Layer 4 of a small transformer language model trained on English Wikipedia (15 layers, counted from 0, width 128). Numbers have three digits each and are written without spaces.
A neuron's activation on a vector x is SiLU(gate . x) times (in . x), where the dot is the dot product.

Input weights of the MLP neurons that the questions are about. A number n stands for (n - 500) times 0.0019.
n17 gate: 554525619558365560546729517444440457352424640605246582563642439759669565640528214595432416636484267570428396475627562587480650490568490541535507546671397397403601663484387557575562408565437429385594390463604401456607513409597493447625452689500462497592431671538630361384470385450563712438345574490605450417438447430436460561477360500666393774506599625458574323525611586599643390400547
n20 gate: 448604658291490486460527381669497507237562448497313486528336327655428639674586449448588553609742357445284526490358734637439541624719402623704416345644579517691648564531539569706534547453547521465340493346394475602507418546542459473565805465569462515533449384490487473592315430466275392670434654652529362567375469338368408450260290370455437470554552670521560545667690661550564440517441
n24 gate: 477450686558323484587556507356388419620695417532681573366494753500620475365506417625450526500478503407366412721711503471328639530484360626385546622386595412602420435522327506430374314587520451664528415568627527365601357310323414636509481471474359658222595367506288512465378494519478691559589461537434512649553677621429525311570426435609529491413494482597444462491452724513657471525462
n35 gate: 609564607471701526569406528580698487380392579392452759411500593529379425330664691511557516425417468489537564513495438449467529459473484695410456528296378526344503533484449365587399490411415463526375492559568497402437625403532562531459473479474484409403513532424613472625553410609466588430442481456536542462510466437428378620566584562495540609505428434630221647472539473593495562448395
n72 gate: 590487693451506587422345755594474447669548445471380606449665593513497478394554404215506399598434426555369361616603522461679465341539288411388543660333624579549478512461556500479484404488436418358529313534522309544535363619520558364569767565384420610472379366586481403421378607617433403395457376513600590369472659794549465553307429376439562435534523373442319788503542500319470493513558
n82 gate: 589526521548534483728667464716606454400470687541634518602638428564419720514466476398407338386530469585402593486456620424318540741424455265697225656476456540531527391432517578474797401595230641548463379569715652383621567646427416326297304346367554274618456445567414553436409565527486596493428438372500478543577527551500473553475253504500766523513497477589629595401669639408524649453449
n85 gate: 396508604448458340475682595584371522555383560666645512380503555460333407430364392568380529448424416638358464712431480665394610385485494350509405497334424387494565503626617620589604616694473526572477509528472628418446432453439469582346436486598506457403492558534650375475345335511597569644376541611393519475593492611483480500607472528733474492377540384578306483481457516330395637444540
n86 gate: 574529619497476486497365644315717505467424248596654528683535442574551718562383459473476525375675522368524639511508449494486400427464605362462503457578362516422475596376595445513398458455491508365527609463394594548454622463623389584546408384569475618524430425422407585421474506583443389447597428649375533471350511672613487349526500400627506482631492416508636563487598373357464559414557
n94 gate: 294594453415732698503396242462612477643422440784459400623427628548472530562428557581653448442539382563461455515602600613668393494491570491557550465625360536574413482630463599591586520404673488373524540802387415500378402441411423559432494457545485148474613359479450497286523476580491453664439448513484452643571512524509468491478367581639503494529509679421579374497626550566472395441569
n108 gate: 386596300565407326544573216533451563427195776432513653330430617621606496403459451425607415473522656716252592466470470473520500380608623362621546758554556708233312702618550417428478445354393546466463581635489587400388324484376561455307212572553496370317515485291463423777637553711591461512369481614429560665493429470546711599422396411477385206496481475519614440580587655535469809392281
n117 gate: 478589394604393547602452324508522492542586461400613376611637275547431271640563505467508647596568584544630509386503647497514530463489447585519432522466418738582569616494511606392511527374491359570601565591563523366478453494520607508437618595550489387540511404278387527569389450495633462628516579477566355632356448577357587556543317592372387548446640329466562370564519650431443548519456
n137 gate: 379640546448534548397441371483541684507558407617032653603410314644457493472429531575624462615584358493377409222366517514482561518598517530438485450444398453440347606466584672542584401460428343603771623196524361621636381511412463406584510524383661603377639503747643673578683555325647604465553503428600707394591534490500291623578557482359448470560628681476463398387360471439433454564637
n148 gate: 583401541404663431427624451371424410360438520569333609608490363428575271540559461647455587527539682381311670487720487523687471493262407377451664446326500477463304363295359569472684551481720460520412554719487613629503445540625616445384470566484388652513747523552602401474224357400428586426437587596681573433448500474606429373473268581784423456538576541503548441462516558390527356519484
n179 gate: 520497616580542510391624751668639490473645474312519452405433489415534639591327634572532564446451447530297343569378532430588354544463320461622401343477682513520464458507450599409490618615700711623354571395392448416569062331419387503561584593487536323494454242520532407497513610397434593439386420407394592513565784484454665363575507659570554506561394433693394497376635546418449584600569
n194 gate: 455556632626419375459627650270553359432455572397508497502369452430495520510525601376549467444633608513455429608550439472364534510467586401620539583475357490482450648720467580403326416502492591523478439425579508537495569579367495502576457424560445546476522462451483437579505518510445583556486477349679528449512552532513380411389492511560464431544606498560590480563405567466526222328470
n198 gate: 538404344421629384669378551433545363580456678630693659469480573612422671679473497558413396503574438438378471342637627503454705535594774395517398590437341641353571590476528346588705513477285365359446402487558732564514486409486786571453417762421247419543669576568650307378386286483510664539526545421433417420513429503438684464582312262407427441483569576493560605689626522532573311517452
n200 gate: 592584383300667423448437309506315457671494482396594472444491481417655328515494359408416470506585575548497487720461424329371482463358290526533346775612541564409538546518467559376544494566326630321436424577544395485512415439357490658363455703557473634597436500427601451409395608576527488573557317413399511575459632568383471583522340462494412452512604640470339491661562381509370497494465
n215 gate: 583600737515525648427544632581556498559365636530435466480454513440576473616408498475677482523545429412493556639492539454591455508577543592470453358497376505474502473505444621350493522580532362755423526464498379619420425407572583493461543464576497632366475431629500446480543525377236605552498314634461561483525473538624433422505384511654556519441551628563466535519530423482585490562422
n219 gate: 477586509451571454389371335444420522688622591597535476719561494628497480447650534520511445573573589580483494566474388483524489720532567461626418592369528523404597472557538529381407348782614555290663453580458527466545511459430457489542514549532403488514413529520594617500367512444700399479662396542512670370677633494445466464589579497489384621642440390604359670345580561512477322365506
n221 gate: 450280459252487523529500489520457685426414397437538204543455521520448585548470520212487486449326473440688423477560595520397566555429409480447367639432415611575467497260503560383510513281448473527621463442391649712444474582466564444484517574363503536699300443582513526359367339542689490497605685417376308639611576407446503516514298368533642184513523327554661659551673450233415520533536
n244 gate: 394421567480461478717594422505377655590553422492274509328335625594674514357420588553465404381478576508650509662503336554486503537620500508609460527472662602477530627360463612434525379513640424368313497457467555421721519511466452478407492506436416455616508401404541419690442607541519302480524291529494521527557674561312607478587592494506489535457593570539549406478497580570588380610564
n264 gate: 419659462553473429551393612512562389278417540460396398629697497503471506399412576706437425622445249503509373491306585428573421665434500518648551320581518518390531368726544648474479327482619625581485487363284490548610323468402658388494622540352515474583497328457611464448638525461318400352479453564455443527663494347481585577618643639308406630533457518627458396518316534603506437621537
n267 gate: 376441432402574660416564549438437377576377265480597616328483616551467537441463597437651474520398324532605409489635553465432356491301387426491354466497477421368577531517400385660573597394497651477613603594509527444500560547509475489666305546491417392511418480364492425440497494553446308350453433560396532350331389583604579503432506362630337398578685401381422477356652457506594582393417
n272 gate: 384644565602541533517272433546429445446400322253447506479661434609454445503441568530633392485258491506356466461536300524405561387509389421538411488458403407512468457491482467539628511506444602345614424660503602584459700567500592622544470425533458487377550542559595445462729464337473568479506506330451514534413421468548561617691729840479497588356607429479503518448426525432652418279400
n273 gate: 659471169653435503439567433316450442530569375609459214316589475552620600446598425644626369617406642418291531622444371620653374507487607396477544555503773425635493372517349701569490217471390513649416382567559641189493458557598567468568393513503414486506432467565442567523538520594526455605525460308527604564594659769570532621592609553536607500349318396520573529411523411493439648506513
n279 gate: 379497534655443657421483545627391588607349636461445678491354465563645447593407548657408568589414473557458832630569618497422360658423573497687393453442542497386398649497417467448494287392560316476420664445584406512757476395395549512435442451455621487474676506500468488563509415565479304692506414538585556479577637533558574567415573555233509538644622512588570506561479646487389410654596
n314 gate: 479351424583585544509457456555814511404512653565324576465537525450568497503500649515512392515439372462509447491521572482275584576473473398406591431557410488400541580527657538433465489506503611328430554460573353520468664170473509407373578533367538617543616467410557569625522378699385528684591491315619676643405599394464700625592614421479362528563316526649497532548503566426621346517394
n17 in: 523497684431542503531594494346405377367543580529506616623575479529545430603474259668472555485489494546520279566597382346615633503348561458514386595410356545313600653428465348649584514530572262621644480472506333618511483544588485492492564676532477475423401541551550394333511514573546401518346364419568447569553574460563517470479317411500494582480820528422594500533554535631523322542534
n20 in: 560533622644511486589268491382511402329400689385707390489517503406482478479375548506528427354539411552605509403497419367488466491512465376409414517468432421389255453540474606478497572434386581477427453558718440590407571521506448610548503462532451325406511639511550536398664465615649700494335225351518638586638373566618486445360522512698643519581532591512497494458560385554453403525543
n24 in: 456578403524431343575532482281493728456527634533538541503448532686570674397434351527369476517500628423394542440460379426410451613462716431410470572609315507462537471286589490380493255458462408503628350313424277395688493558527496263287524571440523687658444337368568506566538544395397441421420361754479543487487559576540592616393540393644303622367282612594523530561390382190316657490563
n35 in: 462453569441426473549446494537479617535521364559624572564557546457637332412474397572558554359634470444495565513785259546539582475519532384500503437744671587557471396347421492427497596384536486508666666647431503618484423571489411545681457495417433385485479538590539560511421478461465447412600535659550418518400410625624623541286370529468587528534460433398567484477441535564475383445620
n72 in: 514453392494358657549364633412557516611536568480516424374443521514409489601623525264693394489458438455497539500475630460564522358405349392517410544423522472463567593585402435543362527435347657325589451644581485536525436439523524353575531551497353545552453357478396492478599469641340379307451571588605495445445620727477406593272398533506480454404562430259459592443596377324540454436579
n82 in: 491582568603310525509554557607528573424426571484644339515678563565626445532445525454603554601350481491154497379525463500583607762487321564630503561465617580468432437615611385574387536626471386650610322401399510375509512557243460347402667481541289640638675342466397569601337359409351584484506368536696480443534509584534509506623428553562614440427478482519596444569478523549316757531460
n85 in: 316441575503500488588335503625538426314700515599562512407415333506582446443526333607554530385428439555644420509526588565614377455310468428515510582314480549524439328520512727365563627472613612532557485666356670597644500592393494614486450538456459372385362648457545463535586644409532336351508403570512633407523500457702312593373269444447586427466409556567452436452549481603610601483514
n86 in: 468581518529506483556417716351538388605543445581562390569539491471626492420406426423475418359681477468323393488572401424539707592424512503457691354401443557562700469564512569568557425489608576416716623586685539458457631423412417596492456387659552617647554532287433573363429552554457533521436462722354548486252503534433503511410611691697392464500543583471595569492578572359506606404511
n94 in: 630462389634366247437492588486475404631441604294443561570462401413532414373684587548547549598581520692486282588537533440299500413563500647525562321443553411526391522421529412369572484508532443633519552399391444411455430514448518578486577420446455642405519580481588618441581563522534315558635594588652618514486436497372362478491814458327463457516449459580314539541562487553382402464596
n108 in: 616440432485536608549629430507333317445504609663753676287458724644715671429375478601514684412618595380410508616312362584485589574585548546402556535588625422581482528449515591346479413398602305525425552689425470536525435418541457546564386336620562376308336324604218588589441376564496791530608676474481318409386521464562535542530113527591644503595584636511451867665410611492741659418330
n117 in: 544511500468575512528489494509421520394648412567470518613477400503327357611370460439583550530557335658674630515532486479657486344503423431450426528530367652461720559389622558370445466562402402497434527624633226638595344377470619336638497615330465481334402565445449531428475582634421607527517538570521421542489405337462451466685326519412381520372532354468613517492547609199467422603436
n137 in: 487497421560605714445532535273381436587424341437530746332298482289752487639382552395510648557520497619431392540434435259486487476470520520487507616607634526317507276527490556613451615343348456424344588618454624750369516534537638467555470473530477582427373440526542551598456493416229576530345453479425319452471425572527519471442445780636436478165510484320426434695418454631595611575513
n148 in: 570506478534467567524659585372552402278384537439373715439577594473656473591415536488545599630338537329403671466393733722491482393351574470616618554416464596572303444509232518532617438423707398586488578735406557416340470425478464335455531586356436566621533432461450387536398503392412560513462460443633421473527548300571536373494587578681391456441469553540491512423372602462644294569354
n179 in: 294428478332515432468503223552470378542604429542601525518491418521615512570388588595279560542474611482388632449384512560521629491436557582458490549497629737606615566458716610415532603437481500372456588374312457421500544384564478474666518656575512532489565512444569359662557482491515426549409512602451340488541353470548704437546641433718458663587560529299711598540589356426555318357544
n194 in: 505488541563409488495611535410462522432478555475424508512473338401549488538554572642568497487571437580505471575587427427356539408495523419570481495500453365472674742673523650493424399425435442515598395546589365517470532480298489505583541618405455420608525437569524485638595654529445550590399465484505521628547559465515297406438550420487340342595560565404493530394433567549439329345458
n198 in: 317453610650431561476720419622527515497706573418466431552473348491351458419596473485741528386584619518470404524497521361522455497339435467521618568540701494572684535607258464376306450309529682671611562456359560440371500435460630539637722426466375637391434349497426459512596525432612345363690448481484557462574506585524452653475554578585633465426460462518577298388424435373469587354497
n200 in: 471703372564378506629427415550538395548469525516514222601558412550421457620710419522463474728478672601516430563478395423487621666410474469450468700673572540484547515706465478539525408549470689532528326637675421398456550503503294584444407643690459486601647410422574436409539538497582665471418535530349541500646694324538429619290312490405616370475468400525337717576459379289364603556639
n215 in: 601578693516543528500570514556614432463588477484471500637545431626524449582500441400788650579541503479364601606410513374441520439460586459572589359400434482439441462513545549417566433590427403573587606582513522569400521434481608495426434531414430594370528476549412367459394518432412524593555249705433567633500546451620310485387372453529663530457443530563475533533492498438725402497575
n219 in: 433497328450552602398388706332447404470471573646720621459511789631558629533552595407694539580494450404454574488352674594398443311473674468689465415479440509491486458556402369497520475596479630406466554539278649523514564518569488583617485391421459481601603612612429520503450509449640460297584470558627641489451437381603529517497506525588458567531491276515294636373471430579572417486384
n221 in: 503661525491646365459529558559446453762458452467486484611541442419447645488646518497742451423565458458413551449428447372562497624531491494587233482607690530497455523624565593366352558672648616645479349337378676500512354670423413574627543509379346610506340579524471447435600476565494352299538595616332634515497491509743535384494546481455430512515445361379506356622686368406423555417530
n244 in: 466452494394439472503413570606335572475611410438455612401374464596513533503488687519597412390497528531380611624454157597558482226604544552506383473509524506395676686419797550380546584521743302494390260413442690470528491443516719646530641550575531507581442557427401482482379641503519332538426469545417428470533393552157491497545524457544468351497516524609632448461580578687494421463491
n264 in: 581450393704506561469485524657500585621237439448685530468615627558353437609694576503563467578465830600401442362487428432487320507628523471356432472556414446628666569716349394497459512391638461435510356336525215389516490665576232424648435471465568538432541422430322634500607360532259617635494480352437476556516503526497689481390624548487556488591574336309528692404369455527539441459490
n267 in: 523529411654559454523465379653626655550560666483406342560281571404497601633543385414464574534497647467451451414238386456500640405429571657464731358530510510575467378430398576362360381831389396453379395353730479324454516442323436203555342510573573528439719453477545610625582540484649548510519456337589333510581710550353435513490705429290459392474410618527500507452440318517466666467497
n272 in: 398676474537549580500497569383355446428469368266594621460572500705506588263418546567452481450379429497454409719405319494440539446462553464399432449600500297538479414358516319602648601503490612429591437408543522557473518478453668684756229432367500533479582506479476431473761395337460423503376512632519423619458570552806413631561693638444506524476602441444503616497457457439506594400595
n273 in: 374669519455417530270462683579452372388369401410304503515436672485641521623550568542585543576624494410476547377602523427438373291439385485542792456491408388552381561545555509625476459500359543413521417572610590418387657494479529426526488533449428513512500460562413340476586279585356763420402661378584561480377444491729541384332487609590503557625536480319576491486339322547377561415434
n279 in: 455512543419456521410362529359281590461557632635611636479370389420531441408246506512488363509285515356313491581419623436460559752497479509509288526533704515237420561527463374511600361405363415428509503558636444518497616460561442609391649521500428677503515536432471497500551452515575525558460542534605550636468541595563553607447596442230634686456626678461561574595509656432494427468682
n314 in: 523428547635413511453637588517583580483446460457446585455442597684376589386413486441756364408492291520602665491415447465491478553578601377313362760353559475436517654400471486513573404577396491526363375421497601425494621576523570464533520477349307384478455569391298508553551460750489379581492615456394550574469514712540517525494563530600480628544526560666585396429480611592462427564571

Each question shows a token from some text and the vector x that enters the MLP there. A number n stands for (n - 500) times 0.0044.

"Mer": 543456576479531657511626387413589452487452565525571478505468429382516481553526547381505494455523528449575426634395470486438413658393540522554675618433452451409621664603466536493369360592605569554417468535474486580436586453537487450584554474483589445609406724487467511580547441521520546435343527636507622482568446392521395553565555582495456528358545458465504513481416539506445485203374
The neuron with the highest activation: n194

"named ": 529493612430453597489497587523492393530491410495550477451435512549612401505506511442481564489383526425451536311332395440451454582529498560463668538558445374487596519465406380573463525483563542534452513412562641574572530654716539441500412476562495561539619578410397536425508443578583584453380614618467519486605354515455393375490691403612633395544454590503455594495406309494512428643560
Which three neurons fire most, strongest first? n86, n117, n85

"R": 597444507509543576467559439520584512404458603482649451442494470344394426562494458579447499584477471405474459506541611427400495696416431443519774636526585458561464605469474468457446659452507516492466475534415441517572623576525524557450465454361463503562483601552376579616531647517500651471446578599493604464548429472579502652576637568602525581483444521621547526603301479412510460507458
Which three neurons fire most, strongest first? n244, n148, n314

"the ": 493430421446353561458465500555538475440490491471551585509445485436485427524461394489513511492490421421442463453370557528502532537485508579611740457534471525514524618501494443409510658447501549542462448570568474602440570551542485523600511451475443447467655621588464501467572527582448432481407532517528421535600552494459524398544598295470520518495460535524530458627540382411250510519499
The neuron with the highest activation: n20

"u": 559445547573414472447633369705706561606606504540686563490439606470430391611513457369517592512397705426592386471514452460414560609498521539572628479548611551509673494596429498591408619487600452448636445522462512450665505593541474637479617457599482469442477554412593456377528674512400581550483584639426569543557470405446520481605519537591475542360506411372480480458528434486542435536479
Which neuron fires most, and how strongly? n273, at about 0.37

", ": 528434481475502512519580479583532544382546538395496688509515521480501431572559399520460478445542607458537420490554474519493511554520412481519681371535516431517578482547464495534560543535586465533460466526531480517436456474508618439550440540354394393543470574525443631401434430439549643483456530608502472505573509576463403580447739317445559435514573419617341547548483561492325500571460
The neuron with the highest activation: n35

"é": 530390627589394813408612391702752524426531558623522493423556509421505548548447556561629579425573493390516348597465513595341456508414568534497566520508487570484497649383575527464552454501637679519457426316478559514447510480587560491566570440516344595572520548487589560588372528471555718421445516580437581594479520403613428233508580564523520532446405544583479394354461445476427471515390
Which two neurons fire most, strongest first? n314, n215

"th ": 441460508478419586641434499478422538450447426456604501499463453487528374595497437467587520480353513369520465372416485347533391544505494490486749533469557463358477509562524410560582553494526492472518501533562577589321532504544639463537530453457654402572540650458478472560502369461543578413510615619531434487459545543439603397435565353422541511568427426534418282485405628371394435501478
The neuron with the highest activation: n148

"however": 424611553508467653558558510553576416548433565550549459411424420466487422570580362452567579511473525523500589451376514318474544530535462548550568607589563337501600538488541419481392651528670545561421375711515510546517485644661542434572613556599440489603399730524383466616606397495558548475380613523374566188498688510501431430567524529478451445433546646620538379528452326405366586470490
Which neuron fires most, and how strongly? n94, at about 0.25

"air ": 573461492645464515591719442559332524473622378549500504449501520512480460477483602569394529437480433579516377671533465444382461545523557477602705631466536427536473486570511499424451525533593520426588457506560459374569553522578627356528594519486506558574580450414433358489446532478512508578541580459419539707480504388532519248432629376333601499456494588352465593568426610502365491491582
The neuron with the highest activation: n194

"C": 483447557437507631452490518594610534402632544533541470422546361259423410570490466498393539465498469493483444454558491386476545713438507453608770620474455397470527547530475495546311562479529582498472331480486418477450523590534561540507403435416510437525449584579533487582559579490561624476549551629513519516469446491586498581564514580458563468454439522491493570497480491403309392394499
Which two neurons fire most, strongest first? n194, n244

") ": 567552467424534469632576461445477496418627541555535517531472448465475366553545486530337538481543563457394450440339410522515455491550530464417590440487636367643534470530406423401442562354540489481551424469584514579384421569541585632494455552529411321700414616496462590502528405550515645449562620629544521510590576482544500519538549336381524536489423423673466366654472567454466637515504
Which neuron fires most, and how strongly? n72, at about 0.27

"til": 549465511506541583495548340541481536433450571500572601495595584446527548614629420481571686511464467306551304545575538465424518493511492436608576722560511527449522684485588474425520374525522541460496473549498460343773450489601542507490601566585367477536594607476355547470570654588514594458449522511456551512398738336609563357564407574611525475497375520526527535452545463486476410537577
Which three neurons fire most, strongest first? n17, n200, n24

"real": 537488509483393655590461479460570449614420513494648673466388563409492548718636591423496503468429505537537448413426493394359464526523439540490618579510424470471518543579540524488477448552510464505425480566520355536531533624591551402534369548476587555494490669540290453577461577554540589502427628439383810230503508393477469544667569524567551406498477603408589386529420418409420333347545
The neuron with the highest activation: n194

"a": 555416695411603605490538361505790426451538531467579572543457464433541518561489567398549484519402576342591473536551488652448538572510494432551710555477574572531506467444612479509492608473626450470686381442435469567542442653494607422496525520351541591568468570597602431443452525547422566437391637532512667621596506408567471508532613572490472404413389338521525410502545425409436463786608
Which three neurons fire most, strongest first? n221, n148, n108

"Ad": 599464396393443549503498415555673588457533565547628530568592355510445544624408591484601601440452462306527378588406423519419349606526477587659698489451446412530521652520351452427340448400555465453429341599430400492549520577536534479505521482457579482568443504434479523570451617512604561450460609550437466496518538431644573407518600557526541422517557488573488565621454288540552463409450
Which neuron fires most, and how strongly? n264, at about 0.3

"Although ": 533398487420508477573455581624506526565472513470641540597543374501409505601385410392514656596590524405555421574357456414516464541450438404561605494555591538370526427561601412524547467421461503548480446329428479543324506601523603473550504680508507324409545594505406548406565422526545574494285520709481364518489484481489482529525518349512440409513507591565514544470440495564397544493400
The neuron with the highest activation: n20

"of ": 655526590425537635506533517499566464633599470533553588461456474369476561555481508454650504476515490555395543511416434453503540482419369567495685486524567518512545618524478495745502574578500553465613592556439464522486448563507601539583481499330461538539644556368443439607564505548500561514542552501456406494512487506622401465478726349354656499412496478562581431540425511488275463540543
The neuron with the highest activation: n108

"i": 577412608464467442494506439477682411542507479496672637531617436505534506520503560390582481366398595328554484402497545643422561562403531492583678385430547523519613552472493500560331493432616421486531262575423552495577405534563559517493536535472510549533487572359623573444491544562436612530391557533421497551584476457486454541536521600573594531480282513452393401492495366488429406826599
The neuron with the highest activation: n148

"24": 493604667515445528446631477585776527566458439651506579456523536474588454585498398396601468668409521437449490457514528379422518490422524537527784581433454407520477509440522498402438504570499405504494502594540384429439452581494557374434488464413582445580484662429365539392635423504492465557425592586478366557520551469551521431592578549402595480510477568518385582643475437543519289684559
Which two neurons fire most, strongest first? n215, n314

"pers": 574426722432448579559472462665594438461453489467610505481533474418460443606565571493620589554427512521484437389659461375365362496454607473674514543457459366478575583438492429256467536612725473397480453670420418502306517537534488505456425515373512369313412687410432438499604466559578515504409570567506534425557468565479476501609626532590616396544543716382472636524496458524430467322545
Which neuron fires most, and how strongly? n94, at about 0.78

"ol": 545381602443514621554502405510659500506607564574652576462564630441467333536536493391530567433635508554561317446403451476379516520418634464466593571540592356528570469488475562658426617534648411434495417441606358560676537492555464501472687456481418375768541648548425457453433561481482427504581446495346435606464518358456565564528413559379645480445401447436557454531502357339421405514532
The neuron with the highest activation: n273

"on ": 563411516576421469590605399546531527528595469617593544558543508545499466516520591501559564481471624689429471591401546360487500452412472536501653515502470624541536536619577551480468551472636566486518563473471598409651431587461648467506559520451510599682589523452521426550495564480474564498654564589520273591497511536435382399503553385447589635625366526516587412488436725432274503712651
Which two neurons fire most, strongest first? n117, n244

"gave ": 477520491369430552622653504475526268451644585451618471607424451414472428486576534470507591404490485502392458433392488379568555539385436492571601566515486494502498455516406399481563594613545520402528525487663551532570514648612526457497338651507588360559504625425343573554480339623602475599429546625600378458665480512539362323488573443558508479543461561486497488387370371565394579405575
The neuron with the highest activation: n82

"its ": 485507536433470549599495501558521355456636490463515569494456426492435578459566506491567571409494458434459534398366466477515495547366574466552714443446573403530442576512426484560615642475523505559443448616592434629489625570537548493580496483393469427619625519620503503495611507571405469535414592696580557672503522401549574355474599340513569530399536537536478333477494442478302503532549
Which three neurons fire most, strongest first? n148, n20, n108

"t ": 521457594573484510577594473565522534431604375526511544498608440525558483527538507519575536506335441436516430460459539446499462547482449344562687559555623510489515473592510459450503326429571475482644493537504639541511481523610633481484621579449506408538610576469638477527388631458427459503538539582500397553558468387558449371470609336459605472504335398580364459486383561459375444445525
The neuron with the highest activation: n148

"im": 523447520361635494604460351522526578438517543567581547487494471424481578561438484436573564519436421463526502432616581603413440503482465476534635446556578450622634665435588532605399532562694575516447458311452527377384261491581542456569685507556670647446474667493595503390391615529447635497496569520509634571627434408622506367530699569529608490591420591599471461418533303486463493516563
The neuron with the highest activation: n179

"st": 543456492604458801526552432519623428476550545550495522454583399458460464683494507511589574569363568374474473455454460442544362557508498422450615618420434433479506564487513479333434675404523361513425315555558511428435342535460411580548535426526412480602570727453392410498382647601470617438647445461352354372420491434471522499439567565343500561475489603585530432531478286585450570455449
The neuron with the highest activation: n24

"above ": 581549568482428585540536496430367520489534502613515558559406498394465657584589505528625613544435480377493505484333497301370389513465431425481675560568449465426563545537522374479487537516539454473496514521538514583659508543562566386626522556538564410698583593550386569489505342492548599484492684489489436535489530553516364476462578375678609587396367621569565521447369423474353398634586
The neuron with the highest activation: n137

"s ": 439446518619419513546546416607458486501537427466474554437581433414386416509543443455454604500516517467393376463324479374420471537480441450528630490453624490530482476496380458462489529505488510446532435598524508653443643510564560404493564388454366540728635551445445455535463478411513566515586618564492408631523467405559583336431547323566633528427485430456457450406410598444330460606511
Which neuron fires most, and how strongly? n148, at about 1.2

"Road ": 546404525642499356508562457486468639445509447474602518560474409494498528565473498564620536484419472304469518596386451312488526607499476433473637536468485521493451482539468548440470482443439515486631427553538369604582489538556521451534555428339558331596495648454336444459451379496582509550547646561523529547575495443680403497587704355484482597379462595442395568487468521444338470621558
Which three neurons fire most, strongest first? n279, n244, n221

"ers": 610444731627548529458428439631504526514543466549522465407429519446403417555636452414491484514453551553418414512443567556404315500418572458598608460359397328548603569441533478478602466433660452422542428550403465423343487441590557433451522388408371468593444659500518458533551690392483499499571565668439458574518521431449485485479687535528679455623490604383569497524475437433364553415600
Which two neurons fire most, strongest first? n94, n108

"Station ": 506498575508385617513509533591556622360402470458546573557496464574584682616528625549570560416396558351478432541386437395480497630420484449472579475436483515394517534529524582288487594457519528425547436559529418547638249540547474587471680584492518390556387472440383539467491542613475415629417450534464433683552497450649517452602721456407651608556492546620442546488562669480283461707582
Which three neurons fire most, strongest first? n279, n264, n314

"Tr": 474471440567403555406413410465583388491536499440544443436389422341466398623527566545533462536519422384521384433497424440473418642455464423517696672496455422590561601447547450423376532443549409520460427590384438460607454434556546596532515489381488508495472582509419619576427472523569609506371529654585530532504412511681581595463600550542527634566463599519557591589403447377325536312495
The neuron with the highest activation: n273

"t": 521458588465434538535634482542552436483603373539604525483488383398431435553544549425503586588458662392475454438551488503496512502354364417601596606525492498409572559508466410482533447455534324552470339671473427426577470602509539611590546480475358387410573607493518520646403645538428469596480463592457315386401506401517595528409411614523757538452451358548366521540476497525501445650552
Which three neurons fire most, strongest first? n117, n148, n35

":": 592447589600239630542546415508377468592567544650539612447469507627517477569555421438445450472381582551373425436494507557438491572537607389466711414535490540555590548548544537410415590429485520510508457607425472457650526527526534432601481493468369407521404573512322526573707652513503551564571436623504505640634531580503476327473552498640517342567465623552505374438287533473508509434624
Which three neurons fire most, strongest first? n24, n108, n194

"pec": 527550602484496633503406447533543553646428488547687528474491408357402470682460665476564498542482582378525459594446445413254516509385504458528446664523645461410602630512578453511531572540653597449434369531443243543561415469485462461480524438595477422541535542516389554575469601596465544411456380582470637612440520556384587562537608545422593349578543591489509489511487575478394415400454
The neuron with the highest activation: n200

". ": 463481391509390531540482395598429540401439533493517616434526505458546418516448404443472504528603570600412449431419505374485486507541547443552701542551535500408496527620488499520503618540531522473549537654492537562332420611588608482483372536613439382421487591410348481623587405600493593479421475618420437652586483464529512658509631315405474443532489387647489551506497551515442582553438
The neuron with the highest activation: n108

"and ": 618539388506558571586349405528584548505754415452489542417496500529483480575558390461535526534552539448414519488437529422470521543599436463606683429598514502435506558554597516567454675460628598567502516518567445487567519527591607468581368576573329392576586598490449516441487453541494639585368536658481379698428455502531350529527617375437507426618515451466418466581450623499356439401522
The neuron with the highest activation: n117

"de ": 561477603576461617528531514497531478383474475495597551507493422471495477488571493509670477543472408280518368423475512421455542525435548474446664555555498598503581556558480575385547731596482591416565554444321525520581603579606628523562473471358458478501684527379527535469577463498453621450554541670375403606464570440610375407513613407385617496413631576709394577413448404518306472443400
Which two neurons fire most, strongest first? n272, n215